Layer 6 of a small transformer language model trained on English Wikipedia (11 layers, counted from 0, width 64).
Take only the direct path to the model's output, skipping the later layers: a vector added to the residual stream pushes a token's score in proportion to its dot product with that token's output vector.

Output vectors of the tokens that the questions are about. A number n stands for (n - 128) times 0.014.
"ilit": 95, 127, 129, 199, 108, 134, 138, 135, 149, 130, 78, 152, 67, 100, 145, 150, 160, 105, 113, 107, 176, 144, 200, 49, 134, 59, 134, 128, 98, 150, 176, 82, 156, 89, 159, 198, 198, 144, 165, 107, 46, 70, 97, 150, 111, 227, 139, 140, 128, 152, 177, 60, 157, 124, 107, 178, 82, 123, 239, 84, 79, 101, 158, 159
"ected": 51, 101, 72, 116, 87, 139, 115, 138, 69, 162, 143, 172, 102, 119, 216, 90, 57, 105, 110, 95, 103, 173, 166, 43, 128, 139, 21, 111, 127, 187, 198, 75, 58, 110, 143, 148, 171, 97, 209, 127, 125, 144, 177, 145, 107, 230, 140, 83, 156, 91, 132, 146, 120, 127, 137, 107, 117, 100, 89, 102, 59, 91, 197, 223
"hip": 163, 58, 188, 150, 208, 128, 115, 146, 145, 10, 114, 69, 87, 151, 192, 115, 64, 141, 188, 98, 183, 173, 180, 39, 144, 111, 66, 91, 93, 154, 175, 16, 125, 138, 89, 199, 161, 119, 153, 137, 36, 160, 110, 46, 60, 140, 95, 74, 146, 38, 156, 145, 111, 195, 135, 156, 109, 27, 126, 185, 141, 84, 83, 121
" day": 149, 125, 148, 92, 149, 134, 121, 149, 141, 123, 154, 78, 179, 102, 133, 55, 84, 72, 185, 75, 121, 140, 107, 59, 178, 119, 110, 56, 138, 194, 126, 120, 120, 91, 127, 102, 161, 79, 106, 135, 116, 83, 193, 154, 148, 169, 120, 119, 124, 142, 141, 125, 132, 155, 101, 159, 132, 124, 108, 72, 43, 135, 156, 176
"ently": 132, 160, 104, 167, 140, 149, 112, 164, 178, 128, 117, 57, 123, 114, 150, 52, 8, 156, 138, 109, 58, 153, 216, 67, 99, 96, 71, 105, 132, 163, 170, 81, 32, 128, 164, 135, 204, 142, 157, 58, 69, 62, 201, 81, 118, 199, 179, 130, 174, 135, 161, 134, 152, 193, 93, 160, 46, 151, 209, 128, 83, 31, 206, 77
"ated": 91, 121, 100, 148, 108, 135, 140, 185, 160, 123, 59, 172, 224, 125, 171, 180, 76, 96, 151, 221, 117, 102, 147, 107, 170, 101, 139, 131, 83, 128, 137, 87, 58, 155, 138, 45, 176, 116, 227, 72, 132, 89, 247, 98, 114, 124, 106, 154, 165, 149, 90, 128, 135, 84, 135, 59, 86, 77, 178, 103, 141, 142, 209, 150
"ington": 151, 167, 217, 176, 132, 128, 12, 130, 94, 158, 171, 102, 117, 166, 169, 152, 48, 58, 152, 166, 92, 147, 219, 52, 174, 131, 106, 44, 66, 176, 187, 136, 74, 96, 121, 211, 187, 126, 76, 148, 98, 77, 143, 121, 176, 199, 95, 119, 145, 131, 84, 81, 80, 183, 73, 186, 120, 105, 115, 95, 111, 112, 67, 117
" career": 47, 174, 122, 167, 218, 140, 161, 202, 107, 142, 120, 34, 109, 57, 151, 110, 56, 49, 141, 134, 106, 170, 84, 21, 145, 131, 163, 38, 96, 178, 149, 173, 155, 126, 35, 166, 174, 77, 92, 82, 62, 134, 166, 118, 175, 109, 142, 113, 132, 112, 158, 103, 102, 200, 169, 94, 136, 71, 146, 157, 82, 172, 161, 158
",": 172, 141, 118, 133, 134, 123, 125, 128, 146, 112, 126, 174, 107, 159, 146, 100, 135, 115, 140, 166, 135, 86, 80, 132, 106, 187, 135, 140, 143, 138, 100, 185, 177, 107, 153, 80, 137, 171, 126, 177, 123, 136, 158, 191, 162, 91, 145, 54, 114, 90, 123, 152, 122, 154, 168, 154, 134, 127, 123, 152, 151, 100, 93, 125
"ceed": 125, 23, 106, 134, 113, 147, 182, 114, 86, 219, 53, 36, 144, 121, 105, 84, 56, 78, 157, 105, 36, 133, 189, 89, 143, 113, 176, 48, 52, 189, 202, 77, 52, 139, 131, 209, 121, 127, 187, 73, 166, 70, 207, 94, 30, 103, 140, 150, 104, 157, 156, 168, 122, 126, 86, 169, 47, 178, 191, 67, 148, 138, 149, 190
"yn": 112, 146, 102, 159, 122, 128, 92, 169, 128, 90, 139, 147, 138, 177, 226, 133, 60, 76, 141, 208, 171, 128, 165, 136, 169, 82, 102, 132, 149, 114, 175, 51, 163, 139, 147, 148, 144, 134, 59, 144, 121, 98, 97, 81, 121, 136, 126, 120, 147, 133, 180, 156, 170, 185, 135, 123, 91, 109, 112, 154, 53, 123, 145, 118
"ther": 159, 89, 59, 133, 137, 142, 136, 137, 186, 105, 112, 120, 95, 133, 108, 168, 119, 119, 107, 95, 146, 207, 195, 135, 151, 59, 67, 85, 57, 71, 134, 72, 71, 94, 157, 215, 189, 82, 165, 67, 54, 47, 94, 108, 146, 78, 119, 140, 113, 135, 182, 90, 113, 188, 97, 148, 45, 159, 153, 55, 113, 147, 55, 182
"ail": 140, 111, 102, 88, 118, 124, 93, 129, 147, 138, 130, 121, 120, 135, 199, 85, 120, 101, 79, 105, 178, 160, 174, 75, 186, 118, 78, 102, 117, 149, 181, 96, 79, 189, 117, 80, 93, 113, 142, 132, 106, 94, 93, 105, 153, 159, 104, 69, 165, 145, 168, 142, 89, 61, 116, 135, 182, 95, 94, 61, 126, 106, 223, 76
"E": 124, 88, 187, 139, 106, 129, 139, 108, 129, 56, 89, 92, 148, 133, 99, 115, 67, 149, 132, 68, 159, 133, 130, 131, 160, 145, 147, 155, 131, 106, 159, 113, 130, 172, 94, 145, 88, 173, 151, 103, 109, 147, 73, 135, 149, 134, 171, 180, 117, 110, 156, 104, 138, 119, 141, 135, 101, 104, 94, 112, 185, 122, 81, 147
"ord": 76, 196, 83, 161, 140, 128, 144, 146, 125, 121, 162, 75, 98, 143, 181, 81, 100, 158, 159, 116, 110, 188, 116, 105, 169, 91, 167, 120, 120, 169, 206, 101, 24, 192, 144, 111, 96, 190, 107, 193, 167, 137, 151, 128, 137, 138, 156, 133, 134, 121, 132, 169, 157, 131, 130, 102, 104, 76, 148, 123, 117, 164, 130, 119

Output weights of attention head 0. The head adds the sum of these rows, row i times number i of z. A number n stands for (n - 128) times 0.0048.
o0: 120, 136, 143, 122, 104, 66, 95, 196, 115, 177, 100, 127, 98, 116, 97, 184, 112, 131, 48, 183, 112, 104, 112, 163, 140, 116, 130, 172, 157, 82, 125, 155, 161, 135, 113, 191, 38, 188, 62, 69, 71, 56, 206, 126, 55, 134, 108, 145, 171, 127, 82, 154, 188, 100, 67, 77, 96, 176, 146, 150, 137, 44, 110, 160
o1: 130, 93, 179, 93, 179, 132, 87, 116, 69, 76, 83, 65, 200, 92, 167, 152, 113, 105, 90, 80, 146, 131, 151, 118, 168, 108, 155, 174, 101, 207, 126, 177, 76, 149, 128, 114, 102, 65, 68, 152, 157, 80, 143, 245, 71, 116, 86, 72, 114, 125, 149, 100, 67, 79, 143, 168, 117, 185, 75, 157, 156, 133, 141, 155
o2: 127, 164, 70, 98, 127, 182, 154, 118, 111, 191, 46, 187, 73, 99, 132, 157, 151, 180, 126, 120, 186, 91, 164, 135, 140, 95, 139, 123, 149, 108, 156, 135, 45, 96, 39, 65, 115, 103, 142, 152, 102, 154, 119, 133, 138, 126, 101, 68, 57, 168, 113, 93, 129, 126, 87, 144, 122, 118, 127, 117, 143, 95, 140, 249
o3: 118, 156, 120, 145, 169, 156, 116, 176, 95, 51, 80, 70, 134, 147, 45, 123, 107, 194, 95, 110, 87, 124, 71, 88, 59, 131, 76, 129, 99, 106, 148, 122, 132, 147, 102, 164, 200, 72, 98, 133, 166, 120, 134, 141, 126, 70, 124, 68, 109, 200, 92, 34, 110, 137, 71, 175, 84, 121, 86, 101, 124, 82, 140, 108
o4: 156, 149, 95, 126, 164, 137, 135, 147, 199, 181, 110, 116, 151, 118, 185, 168, 134, 117, 154, 107, 144, 130, 136, 102, 116, 140, 179, 122, 149, 101, 138, 167, 115, 146, 129, 136, 151, 136, 77, 118, 121, 142, 129, 177, 121, 89, 163, 177, 92, 142, 98, 127, 218, 89, 112, 165, 122, 178, 122, 93, 119, 171, 87, 155
o5: 158, 176, 72, 132, 65, 131, 131, 172, 112, 152, 122, 220, 166, 122, 184, 139, 87, 202, 111, 140, 193, 182, 91, 119, 146, 116, 130, 98, 144, 199, 171, 88, 130, 167, 156, 87, 81, 83, 141, 65, 193, 167, 143, 177, 85, 136, 218, 95, 167, 132, 153, 142, 148, 106, 117, 53, 94, 68, 96, 118, 150, 141, 106, 166
o6: 180, 135, 138, 111, 139, 79, 97, 89, 146, 112, 157, 79, 126, 150, 128, 125, 115, 185, 131, 197, 130, 123, 109, 149, 134, 184, 141, 25, 123, 181, 129, 135, 90, 162, 170, 119, 130, 134, 115, 186, 159, 165, 183, 124, 164, 84, 116, 72, 137, 94, 125, 125, 46, 123, 85, 167, 147, 79, 178, 124, 123, 124, 110, 129
o7: 129, 113, 104, 152, 86, 138, 115, 127, 63, 194, 163, 125, 170, 62, 180, 122, 145, 125, 171, 87, 95, 161, 127, 147, 186, 88, 104, 146, 203, 118, 162, 185, 95, 140, 80, 167, 151, 152, 101, 220, 141, 192, 142, 167, 88, 157, 130, 108, 139, 173, 97, 114, 125, 135, 76, 147, 136, 154, 79, 89, 155, 157, 135, 128
o8: 162, 153, 150, 151, 133, 164, 114, 99, 133, 139, 123, 91, 164, 127, 162, 214, 193, 187, 88, 158, 176, 110, 117, 124, 58, 58, 164, 194, 157, 41, 208, 87, 118, 87, 125, 108, 79, 144, 168, 118, 138, 147, 92, 186, 118, 248, 153, 153, 193, 85, 46, 120, 130, 99, 162, 136, 89, 138, 107, 135, 106, 45, 143, 113
o9: 137, 168, 155, 59, 131, 152, 198, 74, 109, 53, 178, 181, 102, 140, 188, 72, 138, 101, 134, 96, 170, 125, 118, 147, 152, 153, 135, 152, 149, 85, 124, 121, 105, 152, 108, 167, 203, 93, 125, 85, 82, 191, 88, 125, 142, 173, 61, 84, 76, 124, 145, 72, 178, 240, 157, 173, 88, 240, 120, 145, 149, 128, 67, 93
o10: 127, 142, 42, 98, 201, 174, 190, 111, 97, 156, 49, 126, 153, 167, 88, 150, 112, 118, 87, 108, 210, 230, 75, 185, 73, 120, 138, 151, 29, 133, 148, 141, 89, 146, 199, 148, 162, 81, 110, 158, 66, 159, 89, 72, 188, 131, 144, 48, 147, 154, 154, 122, 101, 156, 160, 68, 98, 166, 101, 93, 135, 187, 81, 130
o11: 146, 98, 66, 99, 72, 210, 115, 75, 105, 102, 155, 109, 96, 54, 184, 73, 133, 127, 109, 115, 195, 166, 129, 123, 157, 75, 164, 183, 142, 196, 109, 143, 86, 109, 103, 88, 94, 115, 126, 117, 121, 127, 125, 162, 108, 136, 109, 114, 66, 86, 141, 129, 179, 121, 180, 138, 161, 69, 142, 87, 168, 153, 209, 106
o12: 52, 212, 78, 150, 92, 125, 128, 152, 165, 149, 97, 131, 33, 139, 123, 175, 175, 172, 78, 99, 200, 126, 180, 195, 97, 137, 101, 106, 83, 186, 115, 213, 193, 176, 107, 127, 141, 173, 212, 108, 145, 179, 130, 169, 154, 146, 197, 136, 105, 94, 104, 128, 160, 83, 116, 128, 228, 39, 149, 204, 117, 90, 130, 95
o13: 128, 111, 137, 102, 162, 76, 56, 96, 128, 120, 101, 122, 164, 207, 103, 128, 106, 124, 88, 128, 149, 189, 150, 143, 180, 54, 104, 75, 39, 136, 152, 84, 130, 148, 98, 82, 112, 77, 120, 215, 122, 158, 127, 132, 137, 127, 186, 167, 78, 85, 156, 114, 143, 177, 90, 88, 201, 92, 156, 169, 147, 137, 109, 64
o14: 40, 124, 136, 126, 104, 163, 131, 181, 123, 149, 121, 139, 196, 145, 152, 168, 136, 140, 223, 36, 115, 127, 81, 182, 151, 128, 138, 96, 116, 100, 122, 150, 161, 102, 73, 113, 122, 177, 119, 170, 114, 125, 105, 135, 135, 170, 116, 116, 138, 78, 190, 160, 133, 125, 158, 83, 181, 75, 155, 130, 203, 57, 100, 121
o15: 138, 137, 117, 183, 120, 122, 79, 117, 147, 137, 161, 112, 142, 151, 122, 142, 94, 93, 115, 177, 185, 95, 76, 71, 121, 128, 84, 89, 140, 112, 83, 108, 103, 165, 93, 57, 164, 91, 98, 124, 155, 121, 123, 141, 145, 99, 123, 85, 105, 91, 187, 160, 150, 220, 133, 45, 204, 135, 50, 110, 85, 106, 157, 134
o16: 174, 177, 141, 98, 161, 174, 165, 164, 177, 113, 65, 63, 126, 110, 55, 101, 76, 65, 160, 109, 121, 136, 165, 195, 82, 151, 120, 190, 135, 93, 137, 97, 47, 175, 118, 89, 174, 167, 96, 101, 92, 118, 153, 151, 124, 168, 179, 169, 121, 128, 146, 79, 102, 146, 64, 143, 105, 162, 101, 70, 136, 142, 105, 168
o17: 55, 82, 186, 66, 142, 159, 195, 144, 113, 142, 151, 167, 39, 72, 124, 98, 98, 98, 166, 102, 197, 107, 158, 165, 75, 165, 143, 186, 112, 92, 149, 108, 162, 62, 146, 89, 95, 177, 176, 99, 130, 197, 124, 88, 190, 168, 107, 161, 158, 69, 145, 158, 99, 155, 122, 139, 99, 141, 141, 168, 105, 86, 119, 106
o18: 89, 73, 120, 91, 161, 151, 102, 98, 107, 141, 162, 183, 172, 166, 144, 131, 125, 125, 160, 147, 155, 138, 134, 118, 37, 110, 147, 151, 142, 118, 99, 128, 144, 100, 172, 136, 181, 159, 178, 188, 159, 203, 160, 237, 97, 134, 72, 120, 135, 110, 96, 146, 143, 126, 74, 92, 163, 120, 177, 58, 136, 182, 158, 156
o19: 112, 92, 52, 92, 137, 207, 115, 135, 154, 117, 107, 185, 69, 204, 217, 148, 142, 206, 51, 155, 166, 108, 139, 77, 224, 101, 107, 145, 120, 84, 157, 110, 152, 112, 91, 166, 145, 143, 67, 141, 164, 166, 113, 134, 142, 115, 119, 169, 163, 72, 125, 87, 111, 155, 221, 104, 120, 127, 134, 93, 192, 124, 162, 139
o20: 96, 127, 144, 158, 50, 167, 166, 114, 125, 144, 169, 98, 146, 132, 123, 120, 66, 110, 168, 113, 89, 76, 103, 163, 125, 122, 149, 132, 142, 51, 130, 43, 91, 201, 116, 114, 158, 103, 114, 152, 198, 138, 113, 128, 131, 141, 137, 127, 163, 220, 162, 137, 152, 104, 167, 134, 116, 73, 119, 144, 137, 209, 40, 156
o21: 78, 109, 130, 165, 137, 58, 117, 143, 159, 144, 125, 139, 131, 99, 122, 138, 175, 109, 186, 86, 99, 159, 130, 187, 138, 165, 121, 164, 154, 82, 180, 194, 133, 125, 188, 134, 155, 177, 112, 203, 163, 135, 153, 76, 111, 103, 124, 67, 108, 194, 119, 118, 209, 144, 152, 132, 87, 117, 112, 101, 143, 170, 119, 195
o22: 163, 152, 80, 158, 71, 55, 142, 170, 150, 168, 121, 117, 162, 174, 202, 80, 182, 115, 76, 114, 77, 112, 87, 162, 116, 153, 71, 128, 115, 169, 158, 92, 89, 126, 145, 181, 79, 92, 98, 125, 54, 118, 89, 104, 152, 150, 103, 159, 132, 84, 96, 109, 100, 136, 114, 53, 112, 158, 155, 135, 83, 141, 144, 197
o23: 144, 120, 169, 50, 126, 211, 119, 92, 151, 116, 153, 129, 23, 91, 46, 173, 88, 148, 98, 168, 123, 58, 193, 112, 145, 100, 50, 94, 168, 150, 146, 76, 91, 88, 140, 214, 122, 135, 130, 104, 83, 80, 155, 86, 102, 169, 47, 83, 72, 190, 146, 116, 105, 70, 128, 141, 114, 114, 66, 197, 127, 166, 148, 93
o24: 216, 174, 112, 85, 188, 141, 151, 123, 141, 80, 86, 105, 175, 174, 164, 180, 126, 128, 115, 133, 120, 123, 138, 170, 177, 124, 70, 108, 139, 167, 115, 112, 126, 107, 111, 123, 225, 82, 175, 168, 83, 181, 152, 103, 177, 154, 138, 143, 173, 146, 64, 169, 124, 63, 128, 70, 59, 196, 152, 88, 126, 110, 121, 140
o25: 155, 105, 190, 137, 91, 104, 160, 72, 188, 152, 92, 135, 148, 139, 91, 152, 51, 87, 201, 122, 151, 83, 56, 142, 121, 103, 153, 95, 140, 195, 82, 188, 113, 162, 141, 139, 106, 176, 133, 53, 181, 212, 181, 119, 180, 119, 156, 110, 108, 170, 96, 159, 153, 85, 122, 117, 91, 159, 179, 137, 114, 121, 202, 148
o26: 91, 150, 185, 166, 148, 98, 77, 163, 95, 105, 116, 172, 145, 125, 148, 109, 161, 36, 99, 162, 235, 114, 100, 152, 114, 110, 112, 113, 135, 116, 149, 81, 121, 133, 131, 193, 117, 206, 86, 72, 116, 143, 152, 164, 139, 100, 172, 89, 150, 165, 122, 151, 114, 138, 136, 131, 107, 150, 135, 140, 103, 166, 132, 180
o27: 95, 204, 100, 110, 132, 78, 173, 131, 89, 152, 101, 184, 144, 169, 129, 137, 75, 143, 175, 147, 159, 136, 77, 105, 48, 194, 66, 108, 128, 83, 101, 51, 234, 68, 195, 169, 179, 127, 168, 65, 113, 104, 139, 119, 144, 119, 111, 96, 103, 112, 171, 160, 76, 137, 143, 100, 124, 103, 104, 136, 138, 149, 199, 127
o28: 110, 159, 115, 70, 124, 145, 110, 130, 78, 179, 136, 184, 111, 78, 148, 155, 151, 111, 103, 135, 141, 143, 133, 128, 104, 135, 55, 164, 131, 160, 126, 162, 84, 118, 125, 150, 121, 78, 154, 159, 154, 171, 152, 157, 141, 145, 120, 147, 126, 114, 98, 129, 119, 98, 177, 202, 96, 152, 113, 158, 142, 121, 104, 112
o29: 82, 69, 87, 113, 159, 165, 106, 82, 97, 94, 138, 157, 147, 172, 98, 122, 199, 146, 157, 124, 155, 187, 162, 133, 102, 24, 81, 100, 80, 103, 25, 90, 66, 159, 181, 98, 150, 135, 160, 157, 91, 121, 158, 106, 164, 97, 52, 108, 133, 74, 90, 73, 185, 176, 135, 94, 87, 155, 128, 158, 130, 145, 122, 104
o30: 126, 155, 129, 181, 194, 142, 76, 88, 138, 151, 121, 119, 91, 157, 144, 116, 96, 132, 164, 186, 149, 160, 94, 127, 210, 112, 113, 110, 67, 173, 115, 106, 95, 94, 165, 141, 127, 17, 213, 134, 85, 128, 177, 108, 133, 174, 71, 147, 148, 213, 80, 187, 120, 82, 90, 107, 133, 184, 181, 121, 179, 143, 165, 149
o31: 113, 103, 136, 101, 125, 87, 202, 205, 163, 135, 148, 166, 108, 63, 177, 198, 117, 150, 120, 120, 62, 175, 216, 165, 124, 112, 169, 144, 92, 159, 116, 119, 115, 77, 111, 36, 109, 111, 104, 62, 104, 144, 88, 173, 119, 168, 121, 101, 88, 172, 98, 102, 74, 147, 136, 129, 119, 153, 144, 156, 152, 100, 133, 228

Each question shows a token from some text and the vector z that the head gathered there. A number n stands for (n - 128) times 0.062.

"9": 144, 149, 131, 122, 132, 146, 112, 111, 146, 100, 116, 162, 144, 127, 153, 130, 150, 142, 149, 117, 131, 98, 104, 79, 107, 150, 104, 124, 123, 116, 100, 130
Which of these tokens does it push up most? "E"

"ers": 111, 107, 136, 126, 171, 129, 153, 96, 98, 119, 121, 129, 130, 145, 154, 133, 95, 161, 119, 101, 153, 60, 149, 127, 99, 121, 157, 146, 105, 124, 101, 139
Which of these tokens does it push up most? " career"

" E": 151, 118, 119, 119, 142, 133, 125, 110, 91, 130, 116, 104, 139, 170, 119, 131, 101, 113, 113, 109, 141, 105, 129, 133, 139, 140, 133, 146, 116, 139, 96, 115
Which of these tokens does it push up most? "yn"

" Bar": 121, 132, 107, 82, 147, 91, 101, 148, 149, 168, 104, 101, 134, 128, 150, 129, 149, 161, 114, 125, 142, 140, 112, 128, 93, 92, 137, 135, 91, 97, 103, 101
Which two tokens does it push up most, strongest first? "E", "yn"

"ong": 120, 73, 83, 117, 134, 96, 99, 85, 102, 171, 140, 75, 158, 187, 159, 148, 99, 131, 126, 110, 131, 113, 144, 126, 126, 154, 122, 157, 114, 132, 112, 112
Which of these tokens does it push up most? "hip"

"ung": 140, 112, 134, 142, 128, 161, 122, 101, 126, 97, 85, 117, 130, 167, 110, 117, 140, 118, 108, 123, 127, 118, 126, 119, 113, 147, 112, 146, 130, 135, 143, 107
Which of these tokens does it push up most? "ated"

" U": 132, 118, 145, 140, 130, 130, 148, 133, 127, 132, 116, 116, 128, 129, 94, 113, 124, 133, 138, 144, 126, 148, 100, 134, 157, 113, 124, 142, 148, 117, 125, 112
Pushed down most: " career"

"st": 152, 131, 109, 97, 109, 104, 164, 152, 70, 188, 103, 128, 69, 157, 61, 90, 150, 97, 111, 136, 154, 142, 161, 166, 182, 115, 127, 125, 102, 104, 141, 127
Pushed down most: ","

"h": 98, 112, 137, 138, 164, 113, 85, 104, 98, 108, 118, 149, 143, 140, 75, 142, 85, 133, 141, 99, 98, 64, 122, 116, 139, 178, 128, 188, 113, 80, 90, 107
Which of these tokens does it push up most? " career"

"ation": 117, 124, 136, 135, 126, 125, 124, 122, 143, 113, 97, 155, 166, 125, 195, 119, 125, 126, 147, 141, 105, 133, 123, 139, 143, 139, 79, 171, 146, 146, 137, 125
Which of these tokens does it push up most? "ected"

":": 150, 138, 123, 113, 153, 129, 129, 154, 115, 79, 119, 138, 146, 143, 115, 115, 125, 83, 154, 121, 77, 131, 144, 105, 126, 129, 120, 101, 156, 94, 151, 135
Pushed down most: "hip"

" W": 141, 97, 125, 128, 143, 124, 103, 100, 133, 110, 115, 125, 151, 125, 134, 120, 139, 119, 130, 124, 107, 105, 151, 126, 96, 118, 138, 140, 143, 114, 107, 141
Which of these tokens does it push up most? "ilit"

" -": 103, 114, 144, 97, 139, 137, 140, 134, 105, 109, 136, 142, 161, 142, 141, 151, 135, 154, 158, 134, 144, 129, 75, 107, 120, 112, 133, 135, 139, 121, 123, 125
Pushed down most: "ently"

" Che": 128, 104, 104, 141, 144, 149, 130, 127, 129, 126, 129, 127, 110, 150, 117, 132, 128, 112, 111, 128, 124, 121, 140, 131, 142, 163, 137, 165, 127, 111, 120, 113
Pushed down most: "ilit"

" st": 119, 116, 129, 113, 172, 128, 126, 123, 112, 120, 115, 145, 130, 131, 124, 150, 127, 110, 139, 111, 106, 123, 120, 125, 110, 155, 121, 127, 122, 141, 147, 122
Which two tokens does it push up most, strongest first? " day", "ated"

"/": 164, 177, 157, 117, 117, 148, 131, 153, 113, 87, 112, 120, 134, 153, 104, 105, 123, 114, 144, 116, 122, 120, 130, 91, 152, 132, 117, 113, 165, 86, 153, 145
Which of these tokens does it push up most? "ceed"

"2": 123, 149, 158, 101, 154, 140, 138, 139, 129, 107, 137, 135, 156, 153, 151, 130, 160, 139, 131, 110, 147, 116, 118, 107, 138, 138, 135, 103, 145, 104, 112, 110
Which of these tokens does it push up most? "ord"

"C": 156, 77, 138, 169, 143, 85, 146, 112, 117, 106, 87, 111, 111, 126, 129, 51, 173, 112, 96, 86, 132, 161, 176, 124, 118, 143, 130, 110, 113, 64, 114, 121
Which two tokens does it push up most, strongest first? "ceed", "ently"

"al": 163, 105, 136, 144, 113, 147, 111, 71, 125, 105, 133, 114, 161, 163, 177, 140, 93, 119, 115, 101, 143, 116, 161, 134, 77, 97, 156, 194, 123, 116, 75, 121
Which two tokens does it push up most, strongest first? "yn", " career"

"in": 54, 81, 94, 110, 129, 99, 130, 103, 95, 152, 124, 113, 90, 147, 111, 124, 157, 134, 116, 140, 134, 124, 146, 156, 136, 108, 113, 157, 134, 154, 162, 145
Which three tokens does it push up most, strongest first? "ther", "hip", "ently"

"ar": 157, 83, 97, 132, 154, 144, 95, 131, 145, 135, 121, 75, 164, 154, 149, 117, 93, 136, 163, 137, 143, 100, 120, 128, 131, 111, 167, 190, 114, 143, 101, 116
Pushed down most: "ceed"

"R": 112, 127, 115, 138, 128, 96, 160, 144, 127, 116, 119, 138, 99, 128, 138, 100, 131, 132, 144, 144, 107, 98, 122, 82, 136, 106, 135, 89, 108, 136, 159, 120
Which of these tokens does it push up most? "ington"

"ract": 150, 104, 142, 118, 167, 69, 131, 129, 112, 139, 59, 161, 181, 112, 183, 134, 116, 110, 106, 123, 131, 117, 72, 162, 123, 121, 116, 97, 134, 42, 187, 100
Which of these tokens does it push up most? "ington"

"ord": 113, 116, 146, 131, 160, 121, 104, 126, 100, 126, 127, 137, 124, 154, 99, 140, 133, 129, 154, 100, 116, 98, 138, 111, 112, 127, 134, 138, 140, 135, 104, 110
Which three tokens does it push up most, strongest first? " day", " career", "ther"

"es": 113, 137, 155, 124, 126, 108, 117, 101, 130, 168, 127, 154, 142, 100, 117, 87, 146, 132, 69, 78, 163, 139, 124, 148, 103, 139, 88, 127, 147, 79, 100, 121
Which of these tokens does it push up most? "E"

"I": 210, 142, 106, 96, 131, 102, 147, 111, 121, 136, 98, 143, 126, 76, 98, 55, 183, 123, 87, 86, 143, 125, 145, 137, 107, 139, 129, 132, 92, 33, 114, 136
Which three tokens does it push up most, strongest first? "ceed", "ently", "E"

" r": 128, 124, 132, 132, 96, 140, 125, 104, 119, 106, 109, 136, 123, 137, 99, 133, 120, 142, 164, 122, 109, 127, 128, 97, 131, 137, 104, 146, 128, 130, 105, 92
Which of these tokens does it push up most? ","

" the": 134, 125, 141, 123, 129, 171, 119, 104, 130, 128, 115, 171, 124, 158, 126, 122, 125, 121, 118, 140, 121, 118, 107, 122, 136, 124, 125, 140, 139, 125, 137, 107
Which three tokens does it push up most, strongest first? "ail", "ated", "ected"

"ine": 146, 110, 129, 133, 156, 129, 124, 109, 116, 100, 103, 119, 149, 133, 121, 130, 129, 122, 119, 105, 122, 98, 114, 147, 127, 141, 123, 187, 107, 146, 106, 119
Which three tokens does it push up most, strongest first? "ently", "ated", " career"

"ru": 143, 57, 139, 151, 146, 93, 161, 131, 108, 183, 158, 134, 72, 151, 108, 92, 160, 114, 51, 104, 134, 175, 196, 167, 190, 137, 70, 108, 132, 92, 133, 116
Which three tokens does it push up most, strongest first? "ther", "ently", "ceed"

"ot": 115, 128, 169, 164, 184, 77, 80, 145, 142, 155, 113, 131, 72, 94, 81, 144, 157, 132, 93, 101, 50, 78, 149, 143, 94, 160, 99, 109, 159, 116, 123, 126
Which of these tokens does it push up most? "ently"

"re": 180, 154, 147, 134, 149, 147, 137, 133, 157, 142, 76, 90, 126, 130, 107, 91, 180, 148, 74, 113, 165, 146, 126, 158, 83, 117, 172, 121, 115, 35, 86, 82
Which of these tokens does it push up most? "E"

"uss": 155, 102, 102, 132, 144, 135, 112, 126, 126, 143, 116, 102, 143, 160, 143, 119, 64, 136, 134, 107, 122, 119, 145, 142, 101, 77, 160, 172, 105, 119, 116, 119
Which three tokens does it push up most, strongest first? "yn", "hip", "ilit"

"son": 118, 112, 97, 113, 135, 122, 122, 140, 117, 151, 147, 119, 134, 156, 138, 128, 105, 118, 119, 138, 144, 101, 119, 126, 115, 84, 128, 161, 127, 128, 140, 134
Which of these tokens does it push up most? "hip"

" from": 139, 118, 136, 101, 153, 165, 124, 103, 98, 120, 106, 157, 140, 153, 122, 138, 147, 135, 148, 111, 150, 133, 114, 122, 136, 165, 110, 136, 119, 136, 118, 89
Pushed down most: "ington"

"e": 133, 99, 103, 130, 86, 163, 131, 99, 78, 126, 80, 96, 181, 151, 137, 129, 118, 111, 115, 115, 98, 116, 124, 132, 120, 146, 96, 207, 118, 173, 113, 152
Which of these tokens does it push up most? "hip"

"201": 119, 147, 152, 100, 149, 128, 138, 145, 128, 151, 181, 163, 154, 160, 133, 133, 169, 121, 157, 101, 142, 141, 115, 107, 157, 129, 107, 71, 138, 155, 124, 108
Which of these tokens does it push up most? "ord"

"ug": 121, 118, 129, 150, 97, 92, 148, 154, 129, 138, 106, 109, 89, 157, 136, 97, 148, 129, 106, 124, 144, 102, 128, 97, 143, 84, 142, 82, 90, 155, 167, 125
Which of these tokens does it push up most? "ington"

" ": 120, 126, 142, 129, 127, 125, 161, 145, 135, 124, 144, 122, 148, 158, 134, 116, 143, 124, 129, 100, 135, 127, 126, 118, 129, 129, 145, 106, 140, 119, 132, 116
Which two tokens does it push up most, strongest first? "ord", "ington"

"==": 119, 108, 133, 104, 166, 143, 123, 157, 114, 134, 111, 135, 135, 129, 134, 133, 106, 142, 146, 162, 91, 124, 108, 93, 161, 106, 121, 141, 154, 116, 152, 106
Which two tokens does it push up most, strongest first? "ected", ","